Layer 17 of a small transformer language model trained on English Wikipedia (24 layers, counted from 0, width 64).
In attention head 1, each number of a token's query is one row of weights dot the token's vector x. The head spreads its attention over the tokens so far by the softmax of query dot key.

Query weights of the head. A number n stands for (n - 500) times 0.0011.
q0: 481 560 491 551 522 479 532 482 504 411 534 450 486 518 453 489 486 445 520 487 456 372 606 483 453 505 430 592 535 556 488 514 489 549 528 471 481 526 493 526 452 466 522 541 508 572 453 503 529 515 524 473 565 505 558 583 478 589 563 499 538 524 545 419
q1: 406 530 493 441 487 523 576 518 481 323 462 624 478 519 443 463 595 449 443 484 427 462 606 483 604 604 485 564 517 578 488 540 535 647 364 502 494 502 603 471 626 556 499 526 488 460 427 471 554 392 528 459 441 490 518 609 546 579 478 482 448 416 455 435
q2: 503 515 545 477 661 446 501 528 450 426 520 435 479 402 452 506 472 563 448 512 443 535 397 473 401 445 486 576 544 465 465 536 562 540 511 462 572 545 587 474 416 456 603 532 406 404 525 464 404 458 479 640 634 332 392 414 424 381 626 527 505 497 523 457
q3: 466 377 571 475 581 500 521 450 442 587 431 343 546 457 529 539 410 474 537 524 425 434 452 452 446 550 503 632 305 545 484 573 436 538 498 588 371 578 546 429 421 575 514 352 557 508 441 482 472 495 612 504 508 570 500 528 454 596 426 552 490 487 591 533
q4: 538 482 507 549 415 421 420 490 430 582 543 438 550 320 500 492 527 594 496 574 482 611 533 470 571 495 472 625 449 446 517 445 534 390 521 464 410 403 509 550 434 448 517 397 522 622 651 521 440 455 411 489 516 521 404 528 553 523 561 503 504 592 509 519
q5: 416 462 402 536 494 490 363 428 415 381 515 500 520 546 551 476 527 598 300 377 461 443 495 631 575 581 575 575 382 351 478 460 537 563 459 476 450 419 536 365 597 403 316 531 600 408 475 501 466 483 527 402 407 461 448 559 569 515 569 414 571 499 541 539
q6: 579 654 567 394 749 544 393 430 580 560 555 492 372 489 389 352 366 514 646 528 489 599 484 502 559 506 485 610 423 440 384 441 685 553 506 505 576 405 596 544 516 563 349 360 578 387 429 567 595 461 432 490 532 309 329 500 531 507 484 513 508 605 427 426
q7: 312 573 391 515 728 472 742 587 458 369 537 460 454 478 528 426 338 391 375 617 546 367 440 601 563 527 600 420 566 482 527 671 456 608 624 444 503 624 614 531 494 308 516 553 686 465 536 433 335 512 534 586 453 549 503 591 435 725 547 550 505 698 310 448
q8: 369 407 393 491 267 455 459 512 484 613 579 524 389 622 437 365 540 436 492 273 511 570 503 497 524 444 365 544 567 473 571 497 766 284 416 615 531 778 396 557 495 383 622 692 421 602 762 262 373 398 587 501 509 691 562 448 448 407 461 148 388 506 647 615
q9: 649 588 484 415 668 580 372 672 595 518 485 570 480 469 358 539 447 530 350 349 707 584 444 435 498 340 381 650 242 639 640 666 744 533 346 676 304 542 291 325 523 633 454 508 410 259 718 478 779 518 356 568 451 636 412 467 716 587 533 297 518 658 368 772
q10: 572 362 445 303 466 348 325 268 463 438 336 415 424 647 393 404 745 655 610 741 327 421 438 709 368 424 523 475 588 412 487 621 459 550 767 517 322 419 438 583 601 357 358 476 320 391 453 343 662 540 637 529 290 505 719 691 625 617 390 261 624 381 521 355
q11: 468 554 499 638 463 591 542 489 472 538 696 566 678 508 417 333 569 723 311 598 274 508 493 570 720 515 476 323 308 412 523 514 759 417 429 347 715 563 693 771 652 418 570 356 619 450 719 402 554 435 364 503 544 582 505 741 424 665 631 573 527 478 409 489
q12: 404 590 638 755 555 297 580 466 601 357 456 557 331 457 223 670 354 700 586 493 404 682 533 299 571 551 564 779 643 516 494 527 587 457 469 376 678 495 516 599 629 373 177 595 425 591 663 355 272 559 418 548 413 475 512 616 445 516 340 289 217 629 383 449
q13: 604 733 512 510 537 604 446 481 280 593 406 585 646 438 553 641 543 97 350 631 460 742 436 453 203 392 707 731 414 601 658 633 366 166 490 561 507 408 295 554 580 563 505 193 416 265 506 337 195 523 479 545 427 750 865 500 570 318 680 691 529 423 720 402
q14: 396 504 116 544 545 386 403 472 498 572 635 732 815 285 304 215 477 408 665 517 268 426 425 262 670 602 684 662 540 813 603 471 682 563 342 410 339 727 625 442 595 526 521 368 314 643 259 458 717 356 649 307 471 600 767 531 642 493 422 377 512 542 694 533
q15: 707 462 769 564 769 510 510 665 673 591 554 441 593 296 594 659 625 604 354 155 435 343 260 250 423 422 490 437 446 617 489 151 440 354 713 196 305 548 323 681 453 373 606 614 606 751 619 469 656 679 358 485 472 524 669 457 500 497 426 590 625 306 354 602
q16: 562 432 500 548 547 329 508 383 523 412 458 594 468 468 537 535 606 535 470 465 542 352 525 468 499 427 507 547 575 467 536 452 459 536 548 480 559 516 488 388 510 506 618 493 450 518 612 439 505 578 511 616 609 386 565 484 350 418 424 451 499 427 578 482
q17: 499 532 388 430 412 547 443 464 611 493 405 542 479 446 492 448 554 614 459 477 598 447 545 414 618 487 534 478 440 526 416 444 519 540 560 453 664 328 496 577 545 337 595 586 437 442 462 510 521 581 655 546 539 590 584 488 520 494 439 405 400 545 530 446
q18: 513 521 484 376 563 540 505 415 605 607 613 529 328 515 615 430 498 539 478 562 550 527 481 494 501 539 558 603 361 491 541 453 508 473 552 544 529 477 523 530 639 384 451 644 506 387 536 535 638 475 349 405 482 533 313 445 598 359 455 396 449 401 420 490
q19: 500 518 561 375 485 538 530 571 559 476 473 596 350 686 543 489 452 425 384 500 465 462 442 530 484 556 431 532 481 511 412 522 439 520 464 572 544 453 432 539 502 600 469 444 510 484 481 525 461 574 507 542 525 649 425 459 540 475 478 544 261 413 575 525
q20: 493 542 544 353 565 490 416 597 479 418 425 368 491 575 532 412 421 499 552 545 434 414 487 591 370 679 549 546 397 572 316 629 425 554 477 551 529 556 454 391 573 664 555 322 592 316 561 394 470 575 512 514 477 590 463 451 470 557 405 486 447 456 576 576
q21: 519 448 384 569 164 472 529 518 452 531 439 500 664 555 537 696 677 450 410 404 527 490 576 488 426 371 512 374 642 551 634 595 405 425 468 444 330 539 342 593 435 601 590 531 414 613 693 420 390 472 588 457 499 568 775 571 484 469 329 513 484 505 621 739
q22: 399 484 304 422 512 391 561 533 449 334 624 376 637 568 598 468 450 629 532 418 470 567 416 580 493 678 728 518 481 406 353 665 524 667 438 445 409 630 551 510 592 545 609 456 583 459 775 432 494 570 494 504 476 486 515 571 623 688 385 418 564 586 548 618
q23: 716 517 642 686 436 477 419 329 405 558 355 526 547 365 701 399 477 393 411 401 428 400 698 390 504 387 477 424 392 391 529 477 131 337 593 406 526 345 445 449 398 671 435 346 365 623 412 627 731 634 476 634 441 464 512 432 425 465 476 649 730 471 466 527
q24: 463 335 584 278 110 443 384 503 635 643 567 577 608 560 402 614 775 605 756 431 549 543 655 485 245 472 316 330 301 657 437 376 371 189 576 357 409 564 459 530 371 818 570 533 424 527 596 461 265 381 539 468 463 623 654 545 274 290 592 370 388 263 694 479
q25: 371 713 498 334 185 270 464 246 672 411 566 538 668 554 545 339 349 380 344 553 441 565 518 427 372 574 645 291 621 502 285 241 563 625 602 604 550 350 516 232 351 465 511 380 372 581 706 446 450 545 514 467 626 413 539 488 444 765 489 598 496 687 615 655
q26: 533 630 515 357 304 487 442 380 478 629 461 255 284 777 538 540 611 419 336 733 652 625 462 558 569 190 661 597 557 412 661 332 610 606 323 319 469 361 349 549 440 699 626 479 458 902 379 470 668 468 587 546 678 677 333 621 653 434 628 361 663 637 345 283
q27: 583 543 580 652 534 537 536 419 560 688 129 785 731 845 367 639 536 315 870 616 534 608 218 415 273 636 512 403 348 511 403 660 740 602 514 456 624 592 483 361 517 453 653 690 380 723 454 631 306 454 457 237 424 753 354 422 471 228 483 622 720 421 395 623
q28: 593 562 627 343 678 542 135 566 493 308 526 521 369 529 443 522 342 560 610 523 691 565 584 248 650 213 665 506 606 487 328 749 343 459 685 452 421 555 877 320 633 567 676 442 705 546 227 213 428 411 364 362 642 580 485 533 336 493 432 465 397 612 572 535
q29: 425 454 665 469 487 460 712 662 669 568 71 387 691 524 619 441 391 378 520 390 487 735 328 553 631 452 360 529 640 582 487 480 427 697 405 800 453 574 650 674 451 601 519 312 552 662 640 257 536 589 499 329 584 503 636 586 602 512 464 326 176 379 267 367
q30: 282 835 400 617 597 708 506 574 836 357 348 573 419 562 588 508 710 550 367 463 289 307 383 605 540 385 516 184 582 699 491 592 418 416 760 638 665 446 406 308 406 734 513 410 418 302 453 496 728 478 612 411 382 628 406 344 463 453 426 480 495 508 483 307
q31: 647 348 453 356 492 430 743 386 252 591 425 875 431 475 400 677 729 293 502 406 459 487 503 584 730 482 689 650 903 663 338 673 611 465 494 435 315 346 645 528 219 431 631 590 509 490 613 458 644 489 324 540 362 37 534 540 458 561 544 591 505 470 290 731

Each question shows a short text with each token's key, already scaled and adjusted for position as the last token sees it. A number n stands for (n - 500) times 0.0024.

Then comes the last token's vector x. A number n stands for (n - 500) times 0.011.

0 "e": 521 498 499 430 489 473 598 322 325 820 265 284 601 318 691 440 474 465 481 549 411 449 280 462 269 380 620 406 418 574 566 628
1 " Ch": 490 498 446 533 488 441 607 591 327 590 336 225 633 310 509 404 530 542 463 440 523 434 516 540 383 545 569 380 620 642 382 679
2 "r": 567 543 522 461 435 487 453 370 297 473 489 614 423 311 543 513 492 506 503 595 554 477 417 359 461 492 438 490 528 528 473 694
3 "ist": 552 601 522 487 380 443 549 327 374 469 393 576 573 433 529 552 465 394 494 583 479 444 350 456 356 322 523 530 603 510 675 653
4 "ie": 490 500 517 443 475 410 566 396 479 358 513 585 471 384 570 439 501 548 512 533 477 438 349 537 402 404 581 385 409 585 650 752
5 " |": 542 435 559 430 576 441 574 236 228 512 405 320 530 561 620 528 527 518 518 427 364 435 303 441 469 467 469 323 300 531 646 555
6 " ": 506 510 465 484 498 487 614 479 170 518 497 257 460 630 716 610 501 476 547 461 521 337 495 288 518 507 455 309 374 498 483 595
x: 607 618 647 563 568 481 515 565 477 475 608 452 563 229 287 580 435 442 379 401 551 500 634 431 473 490 430 651 478 513 711 76 593 462 366 462 487 411 344 525 540 397 434 418 546 537 497 510 592 445 537 487 512 440 639 484 658 471 554 495 528 621 448 702
Which two tokens does the last token look at most, in order? 0 "e", 5 " |"

0 "an": 517 499 503 428 487 473 596 317 323 813 259 283 601 307 689 447 478 465 477 552 405 447 279 464 263 378 612 405 418 563 572 627
1 " T": 506 492 443 514 506 459 609 471 397 691 389 148 636 370 596 481 530 511 486 512 518 418 466 476 361 475 539 403 480 554 420 694
2 "ian": 515 595 617 364 400 414 545 414 349 542 279 458 563 341 339 632 472 480 531 605 441 373 363 380 318 470 685 551 669 617 527 659
3 "y": 413 573 567 504 482 452 532 553 446 464 541 422 607 288 356 600 511 505 475 541 526 409 432 493 443 411 652 416 350 528 540 688
4 "u": 518 521 538 425 494 456 565 531 443 492 561 364 507 652 261 448 529 531 595 493 481 350 422 455 410 409 495 528 496 637 529 770
5 " ": 499 518 484 536 554 525 559 471 480 468 371 199 622 511 386 315 557 514 485 496 511 410 524 545 313 505 479 429 318 683 562 631
6 "X": 529 489 466 480 490 415 706 611 434 416 379 265 602 468 492 537 579 486 523 513 542 332 556 489 454 565 600 356 447 743 489 552
x: 493 486 785 437 551 612 519 350 473 521 250 363 427 553 537 602 426 544 403 462 462 675 437 232 488 560 509 781 698 475 477 492 541 504 412 468 622 363 554 439 295 435 456 626 470 528 417 552 645 490 477 462 483 429 478 383 635 426 467 570 536 513 435 463
To which token does the last token give the most attention? 2 "ian"

0 " C": 521 504 497 433 495 476 608 344 326 832 272 261 609 318 697 430 472 469 486 550 421 448 292 454 286 384 611 401 421 593 560 611
1 "H": 477 473 528 448 473 366 589 559 310 689 280 489 624 325 429 793 499 506 543 559 521 462 411 461 453 358 667 549 519 664 322 398
2 "N": 473 596 527 424 430 397 577 368 460 570 286 498 523 501 358 668 408 396 540 562 459 453 341 489 234 297 539 686 651 614 529 616
3 " |": 517 520 573 401 521 441 507 179 347 518 480 358 403 483 465 572 435 573 447 460 322 477 286 524 393 519 452 412 431 517 590 636
4 " ": 510 485 524 466 501 471 593 420 199 518 541 241 407 622 580 627 498 469 536 455 500 337 487 303 407 560 386 352 431 452 463 665
5 "4": 482 418 528 441 563 439 614 430 372 525 459 557 551 679 567 752 491 373 637 420 433 349 429 486 348 506 435 261 367 544 342 514
6 "3": 471 517 418 453 559 448 612 524 362 553 368 570 575 861 473 730 475 398 662 414 482 289 427 471 365 362 566 429 383 473 213 506
x: 800 563 635 578 595 468 444 507 461 725 549 475 427 600 417 708 476 135 422 545 519 512 579 455 389 474 410 484 465 484 615 430 683 472 392 392 521 467 292 446 490 496 446 587 396 364 415 614 476 539 480 412 480 517 369 440 617 393 560 492 594 488 401 652
To which token does the last token give the most attention? 6 "3"

0 ":": 514 506 500 431 491 471 614 314 303 820 266 274 607 322 689 444 478 467 490 554 411 445 273 459 290 372 599 397 421 573 567 603
1 "0": 471 486 582 451 472 407 565 511 270 703 327 444 625 533 459 634 440 504 498 541 516 389 339 500 325 411 598 244 537 472 275 611
2 "5": 481 488 562 471 503 423 545 399 230 701 188 392 592 701 309 484 431 530 572 541 467 356 317 460 335 290 656 361 489 391 219 550
3 ".": 488 528 548 423 445 441 468 340 376 500 317 466 546 665 423 497 482 487 518 424 367 437 345 551 405 415 598 661 451 304 448 427
4 "6": 556 465 571 464 500 444 520 469 245 665 280 467 559 602 205 454 554 498 564 476 446 403 366 533 358 347 403 381 544 404 453 445
5 "5": 509 483 528 499 509 443 516 453 271 611 226 490 494 700 137 480 593 503 568 506 493 398 368 543 321 319 422 472 533 378 360 489
6 "2": 431 454 474 497 511 458 521 387 320 514 220 441 452 764 105 432 564 475 519 490 476 427 378 526 368 452 546 563 526 353 397 443
x: 566 662 650 434 583 434 415 502 537 612 581 469 356 491 473 577 401 299 511 536 573 452 449 537 402 547 380 524 509 440 438 471 546 599 459 446 664 394 248 288 337 611 428 477 481 482 309 607 431 547 283 490 548 466 345 340 556 464 616 483 472 511 784 673
Which two tokens does the last token look at most, in order? 6 "2", 2 "5"

0 "et": 524 497 498 428 490 477 596 323 323 820 249 280 599 311 685 449 476 471 476 548 408 447 287 463 269 385 624 400 418 571 571 614
1 "her": 501 498 490 471 441 467 613 370 405 561 253 536 480 431 544 448 515 417 563 588 428 444 323 400 321 436 756 393 613 525 570 593
2 "\"": 478 452 448 444 478 433 633 343 290 747 254 267 542 441 526 463 513 454 513 518 448 428 284 466 297 444 547 386 337 613 523 560
3 " J": 459 491 505 465 462 470 575 473 341 772 373 190 571 395 512 362 499 537 485 556 492 407 471 402 385 592 307 382 432 574 389 586
4 "ack": 577 505 571 381 447 535 514 331 493 485 534 622 455 414 384 602 542 516 418 525 374 515 385 438 268 485 491 733 623 652 631 508
5 " John": 448 450 562 415 522 493 575 396 585 447 560 523 480 308 453 565 508 539 506 459 363 524 342 490 189 523 527 403 506 633 593 826
6 "son": 485 480 487 436 514 456 569 305 521 298 466 540 463 372 417 595 572 485 538 563 469 498 376 494 288 418 487 364 308 714 588 739
x: 470 556 353 486 503 419 588 502 678 567 459 572 501 548 550 619 465 240 489 318 517 508 409 363 362 643 453 623 756 492 547 380 472 618 420 550 524 331 362 393 355 437 468 409 360 466 554 559 590 472 500 458 448 265 547 505 660 560 462 721 508 544 396 481
Which token does the last token look at most, and with what share of its attention? 2 "\"", with about 50%

0 "ov": 519 496 504 432 488 479 593 323 319 812 246 269 602 310 690 456 476 467 472 547 410 444 285 463 257 383 602 404 412 566 576 619
1 "e": 485 489 526 424 472 435 581 384 332 691 375 568 572 451 718 454 598 487 512 578 414 420 341 433 346 313 602 434 429 568 639 677
2 " &": 490 491 476 398 528 477 578 431 450 638 508 476 563 456 533 372 501 579 473 471 390 501 389 548 354 469 679 513 569 571 523 859
3 " Sp": 497 448 513 543 533 517 571 505 472 561 474 230 712 391 475 476 581 545 479 508 536 445 519 502 265 580 523 356 552 670 446 621
4 "ec": 595 622 594 407 315 466 485 497 413 424 463 612 539 495 399 369 502 603 567 526 383 434 423 482 273 645 524 618 727 609 567 705
5 "ial": 522 523 534 454 532 475 550 345 449 420 295 614 640 252 494 416 499 519 519 527 442 411 497 506 323 435 626 510 596 654 552 729
6 " S": 527 495 442 470 476 517 605 519 473 495 231 189 582 415 534 320 521 549 497 514 475 420 522 528 329 464 743 607 417 611 484 478
x: 445 601 727 618 531 525 385 377 646 512 379 491 557 586 413 448 479 613 403 511 501 605 445 342 719 556 579 701 540 495 478 421 537 610 288 373 597 257 667 476 546 645 354 473 574 515 507 586 621 590 522 469 574 521 469 504 516 514 637 636 417 463 463 433
Which token does the last token look at most, and with what share of its attention? 5 "ial", with about 50%

0 "ase": 524 495 497 433 487 475 603 316 323 818 262 287 599 311 689 442 481 468 482 550 410 443 280 465 271 381 619 402 409 569 576 612
1 " d": 483 443 515 442 515 455 593 468 381 716 459 314 615 543 624 449 456 410 549 462 503 298 537 527 315 315 497 481 502 496 563 591
2 "ate": 476 460 466 471 504 530 628 291 353 705 366 427 448 376 656 537 562 453 485 551 453 391 393 412 331 306 605 421 444 622 596 394
3 ":": 463 549 469 424 510 429 656 356 269 780 371 484 454 433 616 499 486 465 492 487 395 416 331 479 515 377 532 312 512 550 599 460
4 " G": 491 535 486 417 434 425 660 614 311 806 520 233 524 407 514 468 472 538 549 543 475 332 466 369 513 470 611 346 441 421 420 570
5 "erman": 515 559 453 411 492 440 654 459 438 778 239 447 522 435 378 654 535 568 569 551 369 407 355 430 324 464 758 452 695 505 495 665
6 "y": 516 528 488 418 467 436 614 337 296 626 207 372 375 472 501 555 578 592 523 463 408 395 313 426 332 399 641 454 474 482 536 631
x: 377 552 365 404 574 537 430 555 776 714 351 395 381 350 397 557 241 458 489 481 592 508 515 461 454 491 586 510 636 394 560 442 467 595 318 501 545 296 432 391 373 495 540 595 514 450 474 594 584 536 534 642 479 309 485 325 673 512 567 614 575 501 613 602
Which token does the last token look at most, and with what share of its attention? 0 "ase", with about 60%

0 "u": 519 499 499 432 493 472 601 326 323 828 267 281 604 314 694 441 471 468 480 547 413 442 285 465 274 380 608 411 417 567 563 621
1 "el": 477 536 520 491 468 444 517 364 375 612 429 609 580 388 465 390 546 487 510 552 480 436 369 480 335 425 690 424 498 519 493 825
2 " G": 477 519 492 519 510 471 621 553 489 526 517 254 625 336 479 397 539 533 494 511 532 404 540 465 384 566 483 359 373 592 566 797
3 "ir": 462 560 594 477 488 393 541 560 433 469 514 444 438 401 235 395 516 553 514 499 473 430 433 466 300 349 673 460 655 559 366 738
4 "ard": 545 525 558 452 464 509 482 250 453 255 444 493 429 376 508 558 453 524 480 575 468 493 416 460 269 350 592 497 465 675 677 768
5 " Ch": 528 465 497 590 478 501 558 584 382 455 259 232 611 247 521 396 483 504 464 475 538 440 575 567 385 606 487 450 517 652 471 632
6 "ar": 464 545 582 422 408 496 464 411 329 366 386 753 436 301 525 621 503 546 511 478 439 538 433 466 427 566 328 704 608 596 706 490
x: 507 590 534 699 298 633 487 674 644 482 499 653 389 595 475 407 417 431 521 367 301 274 468 458 591 437 376 487 551 472 453 678 680 601 513 597 576 466 528 508 423 403 491 473 565 509 358 507 600 482 600 655 513 256 522 528 714 432 489 452 451 256 466 467
To which token does the last token give the most attention? 4 "ard"

0 "4": 518 501 503 430 492 475 607 320 316 823 243 269 601 327 675 461 476 475 481 551 407 449 277 462 269 379 616 396 408 575 562 596
1 "3": 461 476 602 478 527 415 549 403 296 719 135 472 586 716 440 511 495 568 533 514 474 389 353 522 331 274 591 380 459 431 323 519
2 ".": 478 514 537 395 435 475 465 307 334 566 247 421 533 643 444 459 512 484 484 452 362 480 331 513 425 394 567 589 454 373 535 361
3 "3": 570 459 580 463 509 438 524 524 258 661 248 532 535 632 292 434 487 517 547 484 462 409 370 525 360 347 393 371 608 443 412 411
4 "17": 604 488 510 468 487 459 531 454 320 613 199 507 458 747 117 477 527 525 548 528 450 461 341 482 380 389 434 510 552 325 312 448
5 " |": 570 409 522 436 560 489 489 273 274 596 400 428 357 677 374 484 550 515 485 408 343 496 321 501 490 523 367 607 490 347 624 456
6 " Q": 535 504 479 424 436 478 668 531 313 659 602 288 415 562 453 611 529 540 556 487 411 267 511 256 456 620 431 334 502 230 602 536
x: 538 518 754 407 685 483 325 545 494 491 391 477 561 435 345 588 443 525 281 343 612 503 445 426 561 319 462 531 532 502 496 534 473 651 503 535 472 420 549 420 558 271 374 614 463 665 398 507 585 601 536 609 451 523 433 569 622 387 686 646 727 654 522 556
To which token does the last token give the most attention? 1 "3"

0 "in": 524 500 504 424 489 475 594 323 324 821 265 290 597 314 692 449 477 466 477 550 405 445 283 466 267 377 623 403 414 562 571 626
1 "-": 496 470 502 402 466 438 667 616 526 751 446 331 571 558 573 500 504 503 569 491 417 390 406 431 295 605 616 464 434 530 491 656
2 "j": 462 522 520 527 526 548 529 601 427 609 599 410 771 379 397 246 589 590 527 528 469 418 555 488 475 549 501 478 511 687 485 451
3 "e": 517 469 547 413 427 445 482 509 276 627 605 584 582 522 536 449 476 527 532 487 505 478 410 447 484 425 435 639 594 584 621 758
4 "ong": 510 498 544 463 468 390 619 539 356 564 525 615 701 486 535 431 500 534 545 530 544 368 407 463 425 421 687 363 557 464 532 738
5 " K": 516 490 516 445 470 496 669 654 432 576 448 145 558 374 472 436 487 516 453 523 491 387 507 401 449 609 617 427 503 586 403 696
6 "O": 498 522 506 436 427 391 640 541 436 435 312 412 626 451 410 627 552 540 502 469 438 395 478 422 329 580 598 551 759 732 434 563
x: 776 428 625 622 420 670 528 514 525 532 296 555 390 641 549 463 230 492 461 358 648 718 406 382 543 562 479 669 679 466 504 495 423 648 422 525 518 428 551 485 530 434 424 494 504 624 440 568 576 516 353 418 491 345 450 273 516 460 579 523 502 410 408 463
To which token does the last token give the most attention? 6 "O"

0 ",": 517 502 498 428 487 473 604 315 317 820 261 283 599 320 682 452 477 467 482 560 408 457 273 458 279 377 609 394 410 575 573 600
1 " A": 509 520 499 405 481 412 695 583 330 667 333 231 557 459 534 506 483 521 503 559 481 403 444 337 466 474 548 366 674 513 437 604
2 "L": 498 481 505 440 444 354 602 418 397 727 386 441 532 388 390 617 443 431 556 557 482 427 361 459 330 379 652 460 575 619 178 478
3 "O": 543 575 479 436 382 414 574 444 395 538 283 520 551 349 408 656 459 455 573 570 477 451 393 444 320 514 548 691 645 541 436 534
4 "\n\n": 492 566 425 445 510 478 702 314 281 768 290 248 613 354 659 405 485 503 479 531 441 373 320 461 367 347 471 424 424 616 563 405
5 "W": 498 483 434 477 519 491 625 576 318 754 571 393 647 422 786 363 502 521 515 495 480 415 415 367 461 441 355 570 440 480 398 334
6 "el": 537 442 439 435 481 542 525 418 212 450 335 650 565 341 585 510 501 541 545 520 458 416 453 389 406 463 292 519 537 462 245 381
x: 482 427 467 658 640 638 546 594 579 555 625 703 520 422 521 567 376 498 424 511 409 524 583 482 694 581 292 557 461 575 361 558 591 727 520 351 373 474 435 430 375 461 366 364 424 376 528 418 614 325 265 352 467 503 476 478 494 349 627 523 686 433 401 438
To which token does the last token give the most attention? 0 ","

0 "7": 517 501 502 432 492 475 607 322 316 824 241 269 603 326 674 458 477 476 480 551 407 447 278 462 268 381 612 394 408 575 561 598
1 ":": 488 557 532 387 444 477 501 302 299 623 475 363 389 548 486 467 492 549 497 527 435 480 390 487 555 414 438 429 588 430 565 551
2 "0": 521 484 609 461 465 427 503 530 293 665 548 533 549 613 264 672 441 485 525 500 484 356 398 499 429 478 592 298 603 325 318 571
3 "5": 536 491 516 471 494 453 537 449 277 707 398 444 517 729 201 532 436 512 603 520 448 348 342 466 409 362 658 427 542 313 244 571
4 ".": 507 523 526 437 461 468 483 346 364 531 478 497 508 689 337 513 472 515 538 428 342 446 334 492 473 521 594 585 503 225 472 429
5 "6": 483 450 568 472 514 463 520 450 247 578 410 478 534 624 171 498 577 466 598 469 434 382 381 490 328 435 350 332 566 376 402 482
6 "5": 421 483 515 494 523 460 527 425 306 517 364 484 479 709 75 523 551 480 581 493 463 379 388 500 295 423 384 427 553 379 305 551
x: 599 586 663 467 564 394 505 499 530 593 654 526 389 399 472 651 413 195 390 513 577 441 499 450 355 557 349 451 545 398 431 474 544 622 512 445 631 297 346 353 418 514 438 440 396 371 335 482 491 538 288 552 567 471 327 429 541 369 636 530 498 444 597 688
To which token does the last token give the most attention? 3 "5"

0 "ed": 523 495 500 427 489 476 593 318 321 818 259 288 593 317 692 458 480 468 475 549 410 450 283 457 272 378 624 400 418 564 573 619
1 " th": 571 481 482 449 515 504 545 484 356 665 358 344 536 379 523 513 444 516 493 520 462 411 455 529 367 359 399 416 453 628 622 592
2 "rough": 432 562 444 389 486 517 595 432 368 667 389 494 570 454 397 386 560 558 539 568 341 443 376 468 463 416 641 462 426 513 419 581
3 " the": 504 543 530 348 502 418 638 348 339 754 280 458 632 415 631 397 548 562 491 550 333 426 312 447 309 382 718 440 481 495 516 643
4 " E": 503 553 488 419 404 436 584 541 381 679 366 278 537 375 590 379 496 571 556 533 519 425 453 446 440 481 685 461 614 505 397 572
5 "u": 408 508 490 370 510 541 499 449 394 726 718 446 563 444 525 414 468 482 610 485 471 405 426 495 456 253 673 741 489 675 416 427
6 "ro": 477 532 460 419 424 432 552 633 436 677 693 609 607 363 441 511 479 535 546 512 469 506 360 578 510 316 788 571 518 590 524 378
x: 628 464 348 600 485 367 416 567 605 518 332 558 221 440 479 237 590 599 386 455 528 663 431 634 519 634 541 690 520 532 568 647 648 546 421 474 588 312 417 447 635 502 466 396 432 406 477 501 501 328 642 549 475 416 248 473 357 553 449 371 489 573 455 485
Which two tokens does the last token look at most, in order? 3 " the", 0 "ed"

0 "ot": 525 500 502 426 488 476 593 325 319 821 249 278 603 314 687 447 477 466 475 550 406 447 286 460 268 381 620 403 412 572 571 621
1 "es": 482 502 494 437 467 459 671 453 404 732 437 497 626 527 743 481 599 427 567 578 383 405 330 409 414 369 679 426 451 524 606 676
2 " v": 601 466 526 488 530 483 553 494 412 797 406 314 562 467 436 436 498 512 490 472 461 423 452 511 287 467 542 357 366 543 399 594
3 "ide": 504 612 429 414 382 466 550 499 297 712 404 648 504 221 451 464 513 473 624 608 516 450 349 454 517 374 602 360 455 523 586 522
4 "o": 524 586 518 516 465 387 648 426 239 699 363 554 476 481 711 477 481 466 534 567 539 310 399 378 453 433 611 417 557 422 511 628
5 " a": 438 503 484 418 546 540 590 389 384 684 276 308 590 583 545 280 455 528 512 477 471 358 506 414 399 440 537 530 609 494 559 500
6 "v": 535 517 493 474 473 545 435 324 165 570 369 329 593 448 464 481 489 562 567 464 465 369 452 491 381 324 560 549 414 474 317 519
x: 471 467 671 549 541 776 521 359 539 443 701 493 309 416 425 596 553 588 419 374 374 571 597 444 670 468 666 411 440 577 512 430 554 519 355 551 498 352 408 416 495 513 531 566 494 395 367 493 760 516 302 585 743 460 447 533 597 375 546 504 586 530 515 577
To which token does the last token give the most attention? 0 "ot"

0 "!": 522 495 500 431 486 471 608 319 318 804 255 265 598 308 686 449 481 466 480 553 407 447 273 456 272 382 605 401 405 579 568 597
1 "\"": 515 428 461 456 474 406 672 393 266 761 284 256 519 419 509 486 522 474 539 527 456 371 277 428 333 419 477 416 372 615 381 537
2 " Z": 468 536 510 416 444 463 652 534 364 739 505 138 593 447 505 375 503 494 524 572 445 339 446 375 386 476 275 375 416 501 528 619
3 "ig": 487 541 654 390 435 400 519 478 419 569 637 420 447 439 309 464 523 495 472 526 465 408 369 361 252 323 643 368 474 698 488 637
4 "g": 592 529 577 478 484 445 594 503 585 475 572 470 422 406 300 639 558 464 435 537 505 456 427 486 270 285 530 576 441 588 712 714
5 "y": 513 517 586 488 509 418 616 576 551 420 481 492 546 356 371 558 515 521 503 461 519 387 477 565 267 448 552 461 492 652 574 772
6 " Mar": 475 425 534 506 516 534 555 447 515 489 451 318 565 366 321 289 451 519 525 476 436 442 522 516 292 540 455 563 605 604 488 715
x: 569 368 651 591 617 519 468 435 693 561 452 523 495 368 542 409 393 536 531 567 326 480 400 597 436 566 332 387 714 453 414 552 528 612 403 711 651 272 502 628 396 519 266 474 476 605 528 576 669 434 431 450 494 516 412 573 518 461 621 562 450 411 370 430
Which token does the last token look at most, and with what share of its attention? 1 "\"", with about 20%

0 " |": 511 505 508 426 491 470 612 309 310 814 264 279 611 331 694 448 480 466 485 550 394 437 268 459 273 383 598 403 408 564 573 594
1 " P": 539 481 499 446 466 425 680 504 175 781 537 201 560 419 629 443 494 502 524 531 514 347 485 326 515 508 532 525 537 460 505 556
2 "ark": 459 509 561 389 427 490 568 409 413 593 561 639 501 201 454 550 465 449 478 659 440 429 355 412 333 380 574 449 500 574 569 602
3 " S": 458 523 479 508 493 508 620 600 503 575 306 164 544 386 456 438 500 532 536 498 513 408 585 505 377 525 619 518 519 594 511 648
4 "e": 493 526 598 476 464 426 495 408 250 399 518 457 592 477 713 418 464 467 563 452 541 445 435 428 358 366 524 537 501 699 501 582
5 "-": 504 558 559 375 443 435 617 577 590 629 567 314 567 662 385 559 557 507 552 453 377 393 393 448 170 560 567 483 470 681 482 734
6 "y": 646 455 518 489 547 535 585 541 476 442 598 400 713 332 401 339 436 534 558 544 512 316 528 448 381 452 496 460 323 671 511 387
x: 252 380 630 491 633 588 476 592 553 505 413 551 488 526 436 379 464 395 495 374 584 397 560 403 467 489 639 699 648 556 500 509 623 500 369 516 606 345 540 549 403 309 428 355 355 350 462 378 555 599 520 479 564 446 402 674 338 314 665 693 427 605 498 434
Which token does the last token look at most, and with what share of its attention? 5 "-", with about 60%